Layer 16 of a small transformer language model trained on English Wikipedia (24 layers, counted from 0, width 96).
A neuron's activation on a vector x is SiLU(gate . x) times (in . x), where the dot is the dot product.

Input weights of the MLP neurons that the questions are about. A number n stands for (n - 128) times 0.0047.
n7 gate: 162, 100, 111, 156, 93, 87, 170, 115, 151, 132, 165, 103, 116, 176, 119, 152, 106, 124, 123, 132, 77, 173, 143, 113, 71, 107, 166, 125, 135, 151, 168, 100, 103, 117, 125, 204, 123, 144, 130, 148, 118, 100, 68, 88, 137, 98, 71, 181, 91, 155, 125, 148, 125, 100, 147, 93, 80, 154, 127, 64, 129, 157, 139, 134, 133, 114, 120, 125, 171, 169, 156, 150, 114, 90, 38, 102, 83, 120, 74, 191, 135, 185, 105, 174, 225, 106, 107, 90, 96, 101, 37, 165, 140, 182, 110, 69
n11 gate: 217, 117, 208, 138, 103, 135, 172, 172, 88, 109, 119, 94, 172, 66, 41, 123, 123, 128, 136, 150, 148, 60, 123, 138, 156, 188, 126, 106, 189, 117, 195, 117, 79, 129, 191, 118, 148, 90, 173, 134, 81, 183, 150, 76, 99, 90, 151, 111, 90, 212, 133, 116, 119, 133, 111, 193, 125, 86, 94, 130, 89, 117, 101, 125, 119, 139, 103, 186, 152, 148, 118, 125, 111, 116, 125, 68, 112, 182, 111, 149, 105, 118, 154, 137, 165, 105, 66, 111, 168, 147, 126, 64, 102, 161, 173, 132
n68 gate: 127, 169, 109, 168, 55, 74, 101, 227, 112, 132, 119, 167, 110, 114, 128, 96, 176, 126, 110, 82, 163, 132, 106, 151, 127, 114, 131, 162, 126, 155, 155, 163, 99, 60, 87, 101, 107, 100, 143, 166, 57, 114, 92, 78, 200, 152, 137, 44, 146, 75, 180, 163, 83, 97, 126, 155, 89, 105, 135, 185, 68, 75, 122, 94, 148, 157, 97, 101, 228, 135, 97, 137, 117, 171, 106, 103, 99, 156, 84, 155, 110, 143, 133, 180, 146, 204, 153, 134, 166, 164, 59, 164, 85, 197, 59, 114
n103 gate: 165, 123, 98, 98, 78, 147, 97, 184, 170, 147, 149, 121, 58, 115, 141, 93, 133, 140, 94, 114, 133, 100, 163, 103, 115, 115, 119, 127, 107, 66, 153, 127, 61, 149, 102, 161, 115, 162, 120, 83, 80, 91, 93, 66, 79, 105, 137, 176, 48, 71, 109, 105, 137, 148, 146, 167, 174, 148, 107, 101, 103, 184, 94, 121, 74, 127, 121, 110, 132, 193, 109, 150, 147, 180, 152, 170, 143, 145, 142, 100, 132, 181, 127, 101, 153, 112, 132, 91, 228, 152, 140, 116, 164, 145, 71, 127
n111 gate: 229, 166, 139, 142, 151, 76, 108, 162, 169, 106, 122, 75, 102, 83, 97, 89, 147, 53, 141, 86, 142, 169, 77, 144, 123, 89, 68, 137, 133, 167, 113, 118, 45, 141, 158, 96, 124, 134, 104, 135, 97, 145, 90, 181, 166, 189, 64, 152, 123, 160, 173, 158, 114, 112, 106, 69, 156, 83, 186, 169, 185, 131, 180, 149, 59, 81, 111, 122, 159, 125, 145, 125, 72, 153, 109, 65, 149, 152, 45, 148, 136, 121, 93, 115, 137, 128, 119, 82, 121, 157, 46, 143, 120, 143, 50, 65
n113 gate: 97, 144, 115, 152, 154, 86, 96, 150, 113, 136, 174, 133, 135, 93, 127, 121, 139, 115, 122, 75, 156, 105, 105, 90, 70, 85, 115, 155, 156, 165, 66, 173, 80, 134, 177, 144, 32, 127, 157, 88, 82, 185, 70, 84, 154, 105, 148, 24, 120, 111, 85, 167, 49, 101, 104, 111, 135, 108, 121, 157, 168, 140, 111, 88, 93, 89, 151, 58, 80, 145, 118, 125, 101, 144, 113, 69, 173, 185, 121, 158, 156, 112, 75, 105, 138, 134, 75, 119, 151, 59, 126, 61, 136, 208, 73, 246
n137 gate: 158, 141, 111, 97, 180, 107, 147, 135, 177, 170, 122, 179, 116, 104, 132, 125, 187, 104, 159, 151, 166, 88, 173, 113, 141, 141, 111, 153, 130, 114, 143, 118, 98, 112, 113, 183, 154, 76, 210, 106, 138, 128, 91, 175, 116, 141, 151, 123, 136, 57, 201, 54, 67, 127, 137, 116, 141, 170, 133, 105, 178, 111, 200, 127, 165, 119, 134, 143, 173, 183, 128, 113, 132, 145, 118, 109, 170, 159, 146, 155, 128, 118, 115, 131, 99, 123, 123, 74, 195, 119, 201, 137, 154, 155, 106, 113
n231 gate: 110, 157, 182, 114, 117, 97, 163, 114, 150, 144, 142, 113, 130, 82, 146, 127, 190, 86, 119, 107, 172, 131, 99, 115, 43, 113, 83, 189, 113, 189, 86, 164, 131, 142, 182, 104, 196, 117, 152, 159, 137, 93, 25, 142, 162, 170, 102, 136, 125, 120, 148, 105, 87, 114, 131, 112, 121, 84, 132, 130, 160, 170, 142, 85, 86, 225, 178, 132, 141, 133, 95, 138, 174, 196, 44, 104, 130, 115, 113, 145, 92, 145, 164, 182, 165, 67, 129, 73, 167, 117, 98, 191, 139, 136, 119, 114
n240 gate: 176, 110, 212, 126, 136, 170, 112, 142, 166, 126, 113, 125, 124, 122, 146, 112, 243, 51, 144, 162, 182, 99, 158, 137, 151, 150, 97, 132, 104, 129, 87, 117, 146, 95, 144, 172, 116, 179, 161, 82, 125, 77, 133, 95, 109, 104, 106, 90, 114, 116, 169, 166, 121, 134, 121, 91, 87, 125, 48, 97, 181, 180, 129, 148, 166, 39, 92, 125, 131, 97, 168, 71, 129, 132, 65, 176, 126, 160, 146, 173, 109, 115, 95, 134, 158, 157, 110, 66, 151, 116, 120, 83, 89, 129, 131, 124
n7 in: 125, 115, 68, 189, 139, 146, 152, 160, 161, 126, 137, 128, 76, 154, 166, 184, 152, 164, 73, 107, 144, 135, 122, 97, 106, 42, 67, 61, 104, 137, 133, 153, 60, 85, 151, 84, 173, 117, 191, 153, 158, 127, 66, 134, 144, 161, 137, 156, 96, 131, 138, 120, 132, 122, 94, 142, 75, 171, 163, 120, 116, 109, 180, 117, 80, 121, 109, 119, 74, 101, 142, 100, 172, 105, 158, 115, 164, 159, 79, 105, 100, 130, 98, 94, 159, 143, 139, 128, 139, 60, 178, 135, 100, 138, 157, 107
n11 in: 88, 103, 121, 121, 129, 119, 162, 64, 96, 120, 166, 115, 145, 129, 176, 158, 122, 102, 106, 223, 168, 47, 127, 74, 169, 92, 102, 94, 189, 103, 159, 70, 127, 64, 193, 165, 90, 131, 120, 128, 90, 72, 181, 170, 111, 184, 159, 91, 132, 82, 108, 94, 149, 92, 111, 179, 143, 139, 63, 146, 102, 114, 151, 120, 146, 185, 132, 111, 118, 80, 118, 102, 96, 113, 88, 125, 99, 116, 141, 143, 144, 130, 107, 75, 93, 121, 107, 111, 110, 146, 116, 146, 119, 98, 179, 111
n68 in: 163, 106, 111, 106, 45, 173, 85, 162, 173, 155, 112, 100, 171, 85, 119, 148, 200, 105, 112, 124, 121, 64, 166, 155, 133, 139, 102, 88, 142, 162, 119, 157, 159, 134, 189, 96, 126, 53, 129, 139, 128, 85, 108, 83, 111, 215, 150, 170, 176, 158, 129, 137, 101, 76, 127, 68, 136, 158, 165, 147, 97, 143, 145, 152, 130, 115, 101, 139, 182, 111, 108, 144, 137, 75, 73, 168, 147, 153, 113, 61, 137, 92, 115, 145, 147, 139, 99, 126, 150, 39, 155, 85, 164, 102, 133, 127
n103 in: 152, 136, 96, 140, 159, 114, 139, 77, 152, 162, 119, 95, 81, 144, 189, 115, 116, 108, 105, 99, 126, 134, 81, 133, 147, 193, 187, 147, 133, 154, 146, 113, 129, 176, 132, 78, 111, 84, 105, 138, 156, 197, 76, 54, 87, 141, 147, 109, 65, 115, 93, 81, 131, 105, 130, 105, 119, 160, 132, 93, 132, 132, 113, 110, 118, 146, 109, 106, 143, 150, 97, 166, 130, 180, 147, 88, 103, 181, 118, 93, 145, 111, 110, 127, 104, 142, 136, 144, 117, 106, 163, 121, 119, 151, 121, 106
n111 in: 131, 133, 192, 104, 116, 237, 127, 189, 85, 111, 132, 103, 128, 132, 133, 97, 119, 163, 124, 20, 129, 134, 50, 93, 150, 127, 162, 94, 114, 140, 102, 82, 69, 114, 100, 160, 184, 157, 132, 148, 87, 114, 158, 118, 99, 169, 111, 166, 101, 145, 128, 38, 125, 140, 132, 123, 153, 119, 118, 163, 126, 73, 130, 203, 182, 109, 140, 67, 162, 134, 166, 71, 105, 144, 117, 133, 111, 104, 151, 144, 75, 132, 107, 63, 145, 184, 134, 131, 135, 99, 127, 147, 139, 135, 153, 139
n113 in: 98, 98, 130, 80, 125, 43, 65, 69, 82, 116, 164, 143, 115, 110, 87, 144, 162, 102, 153, 177, 22, 128, 155, 172, 152, 158, 140, 119, 118, 196, 248, 223, 66, 144, 165, 80, 140, 115, 156, 108, 164, 108, 105, 84, 136, 139, 125, 147, 88, 135, 128, 162, 112, 74, 138, 148, 92, 147, 126, 162, 140, 133, 137, 114, 120, 156, 152, 100, 101, 140, 87, 121, 112, 122, 173, 104, 99, 115, 147, 93, 162, 117, 123, 109, 98, 165, 79, 121, 115, 123, 126, 144, 158, 118, 72, 133
n137 in: 112, 187, 93, 134, 92, 151, 162, 147, 106, 154, 144, 157, 144, 132, 152, 196, 121, 119, 160, 126, 100, 169, 141, 68, 152, 123, 133, 144, 138, 158, 141, 125, 190, 122, 99, 127, 155, 44, 142, 107, 100, 119, 176, 222, 137, 159, 63, 90, 136, 136, 107, 160, 179, 155, 194, 135, 99, 167, 143, 121, 144, 125, 155, 108, 149, 144, 61, 152, 93, 146, 144, 86, 185, 199, 107, 127, 73, 137, 120, 129, 114, 104, 58, 136, 121, 82, 165, 164, 88, 94, 87, 154, 154, 141, 144, 156
n231 in: 138, 154, 86, 94, 89, 144, 106, 165, 175, 137, 101, 146, 121, 109, 201, 115, 144, 195, 84, 142, 99, 201, 89, 124, 77, 107, 87, 115, 160, 123, 104, 91, 75, 135, 75, 174, 125, 134, 153, 75, 206, 101, 128, 143, 159, 119, 135, 158, 183, 160, 138, 69, 131, 127, 105, 65, 108, 187, 144, 125, 104, 177, 157, 186, 199, 79, 150, 88, 136, 97, 103, 145, 150, 168, 68, 115, 96, 126, 126, 161, 160, 152, 138, 144, 97, 153, 141, 76, 162, 124, 109, 152, 129, 88, 142, 118
n240 in: 182, 118, 178, 136, 146, 132, 98, 114, 132, 136, 139, 116, 110, 105, 108, 156, 178, 114, 77, 188, 130, 121, 100, 103, 120, 108, 162, 179, 150, 162, 186, 113, 176, 57, 145, 124, 128, 143, 159, 76, 134, 170, 73, 86, 147, 132, 137, 171, 146, 127, 196, 153, 90, 88, 110, 146, 148, 125, 156, 170, 99, 196, 50, 190, 117, 111, 138, 127, 175, 113, 68, 164, 180, 101, 101, 145, 127, 138, 170, 188, 124, 140, 114, 120, 89, 122, 139, 132, 190, 131, 124, 100, 132, 144, 147, 179

Each question shows a token from some text and the vector x that enters the MLP there. A number n stands for (n - 128) times 0.043.

" w": 134, 99, 152, 161, 132, 131, 136, 111, 141, 146, 88, 118, 145, 159, 163, 111, 137, 180, 122, 118, 156, 149, 162, 151, 141, 151, 167, 135, 109, 105, 143, 125, 107, 136, 136, 123, 114, 178, 88, 156, 143, 97, 145, 145, 123, 124, 109, 149, 145, 153, 131, 141, 125, 90, 78, 149, 136, 126, 94, 115, 135, 100, 123, 146, 122, 85, 116, 181, 109, 137, 143, 135, 190, 141, 109, 133, 130, 116, 122, 109, 92, 159, 177, 143, 124, 153, 134, 153, 130, 113, 141, 127, 107, 100, 141, 130
Which of these neurons fires most? n137

"ing": 164, 169, 156, 174, 125, 110, 157, 155, 146, 143, 120, 114, 146, 125, 103, 101, 102, 113, 131, 88, 133, 135, 185, 104, 121, 149, 102, 146, 97, 111, 112, 132, 162, 120, 105, 123, 149, 131, 148, 129, 129, 150, 108, 154, 81, 129, 110, 126, 137, 120, 131, 100, 175, 122, 139, 159, 138, 171, 127, 130, 129, 100, 143, 135, 148, 132, 113, 94, 141, 71, 133, 160, 155, 128, 116, 150, 106, 137, 159, 119, 134, 104, 144, 136, 91, 133, 140, 132, 137, 145, 102, 89, 179, 116, 97, 128
Which of these neurons fires most? n137

"ind": 149, 181, 154, 126, 90, 151, 158, 119, 174, 129, 130, 104, 118, 133, 81, 141, 131, 73, 105, 131, 120, 136, 148, 103, 118, 117, 161, 110, 106, 102, 110, 126, 146, 126, 139, 125, 126, 115, 149, 120, 137, 88, 114, 150, 163, 122, 113, 125, 173, 138, 129, 139, 167, 131, 160, 122, 144, 131, 119, 156, 118, 97, 135, 114, 147, 171, 163, 132, 117, 70, 158, 148, 133, 128, 76, 135, 130, 118, 171, 117, 121, 113, 129, 131, 118, 124, 117, 159, 156, 89, 136, 91, 120, 155, 108, 132
Which three neurons fire most, strongest first? n240, n103, n113

" and": 138, 132, 167, 86, 121, 159, 120, 162, 157, 127, 100, 68, 144, 144, 147, 154, 132, 139, 124, 143, 131, 131, 152, 144, 171, 117, 179, 117, 129, 152, 126, 104, 135, 130, 118, 95, 138, 111, 141, 139, 107, 145, 140, 132, 128, 125, 77, 137, 94, 127, 140, 106, 175, 163, 122, 123, 126, 127, 149, 112, 72, 103, 135, 137, 167, 143, 118, 118, 88, 119, 161, 167, 78, 105, 139, 125, 159, 153, 129, 128, 154, 125, 105, 122, 151, 126, 101, 119, 91, 121, 153, 138, 158, 107, 126, 126
Which of these neurons fires most? n240

" fl": 132, 162, 144, 152, 116, 103, 101, 127, 129, 118, 98, 150, 175, 96, 137, 139, 117, 121, 142, 135, 116, 127, 183, 142, 162, 108, 190, 111, 112, 124, 138, 148, 104, 126, 121, 82, 129, 141, 86, 162, 133, 92, 108, 163, 106, 131, 135, 139, 154, 125, 110, 140, 171, 77, 90, 120, 118, 141, 90, 110, 127, 120, 95, 118, 160, 97, 124, 126, 92, 118, 124, 121, 152, 100, 105, 147, 99, 100, 112, 129, 104, 134, 144, 164, 165, 126, 132, 120, 138, 125, 153, 105, 152, 115, 141, 121
Which of these neurons fires most? n103

" L": 139, 133, 135, 166, 127, 116, 106, 122, 55, 115, 110, 140, 122, 89, 142, 127, 77, 128, 155, 90, 120, 129, 158, 142, 88, 99, 156, 158, 117, 104, 154, 135, 116, 150, 133, 115, 117, 111, 59, 169, 136, 101, 114, 123, 104, 136, 108, 157, 102, 118, 125, 102, 139, 128, 135, 128, 139, 121, 116, 140, 109, 107, 154, 150, 114, 148, 87, 128, 114, 184, 103, 126, 134, 91, 111, 142, 112, 138, 158, 121, 130, 109, 150, 151, 142, 143, 158, 141, 120, 146, 115, 83, 121, 120, 108, 107
The two highest activations, in order: n103, n231

"ually": 136, 98, 137, 156, 129, 103, 157, 132, 161, 151, 116, 109, 116, 137, 155, 116, 142, 143, 119, 133, 107, 122, 175, 122, 125, 124, 131, 125, 86, 150, 97, 87, 108, 156, 134, 145, 110, 85, 138, 161, 130, 133, 133, 163, 118, 144, 96, 116, 125, 116, 142, 176, 159, 145, 147, 123, 130, 108, 148, 106, 148, 133, 148, 151, 183, 168, 91, 131, 117, 107, 145, 169, 123, 106, 146, 157, 126, 125, 180, 118, 108, 146, 159, 96, 101, 119, 122, 170, 102, 149, 114, 130, 150, 163, 157, 108
Which of these neurons fires most? n231

"ional": 117, 157, 150, 159, 101, 135, 170, 125, 137, 113, 89, 117, 95, 118, 135, 157, 125, 116, 122, 115, 162, 115, 120, 119, 159, 142, 101, 160, 121, 119, 154, 103, 118, 127, 114, 136, 131, 122, 151, 160, 142, 120, 119, 166, 120, 92, 118, 138, 124, 141, 115, 118, 169, 172, 174, 131, 136, 105, 119, 130, 145, 134, 153, 129, 108, 117, 170, 103, 115, 93, 162, 166, 166, 123, 152, 143, 127, 158, 141, 112, 124, 150, 107, 161, 120, 142, 125, 137, 138, 116, 131, 87, 203, 102, 178, 117
Which of these neurons fires most? n113

",": 128, 121, 112, 118, 145, 132, 132, 119, 149, 147, 118, 119, 108, 138, 139, 169, 135, 103, 98, 126, 109, 156, 149, 116, 164, 107, 184, 115, 91, 110, 91, 74, 103, 109, 117, 85, 127, 118, 146, 89, 114, 149, 109, 185, 125, 126, 129, 113, 120, 127, 128, 135, 174, 118, 133, 165, 106, 103, 141, 117, 120, 94, 151, 158, 107, 151, 113, 82, 138, 106, 136, 173, 160, 99, 114, 122, 146, 145, 119, 107, 109, 157, 138, 99, 164, 154, 127, 116, 150, 140, 159, 122, 143, 129, 155, 107
The two highest activations, in order: n103, n113

"ake": 151, 127, 154, 138, 118, 138, 174, 137, 136, 129, 109, 95, 122, 79, 101, 140, 115, 131, 102, 116, 128, 127, 142, 133, 149, 114, 119, 140, 88, 108, 126, 123, 104, 104, 155, 104, 155, 97, 146, 122, 133, 135, 122, 136, 172, 117, 88, 127, 154, 108, 146, 107, 169, 98, 158, 129, 173, 139, 113, 176, 112, 106, 144, 113, 131, 102, 83, 124, 148, 94, 132, 148, 150, 103, 134, 139, 95, 162, 138, 142, 104, 87, 106, 128, 83, 149, 139, 148, 159, 153, 96, 107, 98, 110, 97, 117
The two highest activations, in order: n68, n111

" ch": 159, 115, 153, 165, 152, 138, 125, 133, 86, 105, 104, 130, 137, 103, 162, 172, 158, 131, 121, 131, 132, 126, 171, 148, 140, 105, 138, 120, 98, 134, 133, 103, 107, 93, 139, 72, 142, 153, 115, 150, 150, 117, 161, 115, 129, 123, 85, 130, 145, 118, 128, 111, 180, 109, 107, 123, 137, 148, 122, 88, 117, 121, 154, 132, 155, 95, 119, 108, 168, 153, 137, 146, 144, 148, 134, 151, 105, 151, 112, 112, 144, 154, 155, 124, 91, 130, 121, 148, 165, 173, 178, 120, 113, 95, 134, 119
Which of these neurons fires most? n240

"ink": 150, 155, 147, 173, 127, 143, 180, 130, 93, 139, 156, 126, 136, 126, 136, 111, 129, 101, 111, 142, 147, 131, 135, 129, 145, 138, 145, 119, 121, 106, 129, 146, 121, 79, 153, 163, 125, 115, 141, 116, 145, 126, 122, 161, 120, 176, 101, 144, 140, 145, 138, 127, 141, 127, 132, 128, 102, 148, 144, 104, 148, 97, 115, 113, 161, 103, 123, 127, 116, 50, 113, 165, 158, 122, 94, 135, 99, 126, 189, 131, 121, 107, 158, 111, 83, 145, 151, 130, 148, 102, 157, 111, 170, 106, 146, 133
The two highest activations, in order: n240, n137

" s": 124, 151, 146, 165, 154, 113, 139, 119, 87, 113, 134, 91, 146, 133, 153, 105, 94, 155, 76, 124, 126, 128, 159, 113, 171, 80, 120, 129, 112, 105, 104, 129, 107, 135, 130, 104, 139, 146, 105, 114, 160, 92, 120, 140, 122, 109, 77, 136, 106, 175, 112, 145, 142, 139, 114, 139, 139, 142, 82, 96, 86, 122, 129, 135, 106, 115, 88, 169, 97, 123, 178, 135, 176, 120, 124, 126, 131, 140, 115, 128, 140, 135, 142, 126, 107, 123, 121, 148, 102, 131, 105, 102, 144, 165, 149, 132
Which neuron fires most, and how strongly? n7, at about 2.2

"v": 105, 153, 105, 141, 146, 121, 78, 138, 155, 94, 107, 112, 129, 138, 108, 110, 69, 146, 137, 143, 128, 97, 142, 126, 123, 125, 112, 124, 133, 102, 146, 129, 137, 105, 105, 143, 124, 121, 110, 146, 168, 144, 142, 128, 139, 140, 97, 136, 141, 158, 121, 141, 145, 97, 130, 150, 131, 120, 194, 87, 108, 125, 154, 116, 149, 166, 168, 132, 102, 102, 144, 99, 168, 159, 166, 108, 119, 99, 115, 137, 132, 164, 147, 140, 142, 137, 170, 145, 111, 115, 166, 128, 104, 73, 125, 136
Which three neurons fire most, strongest first? n68, n111, n103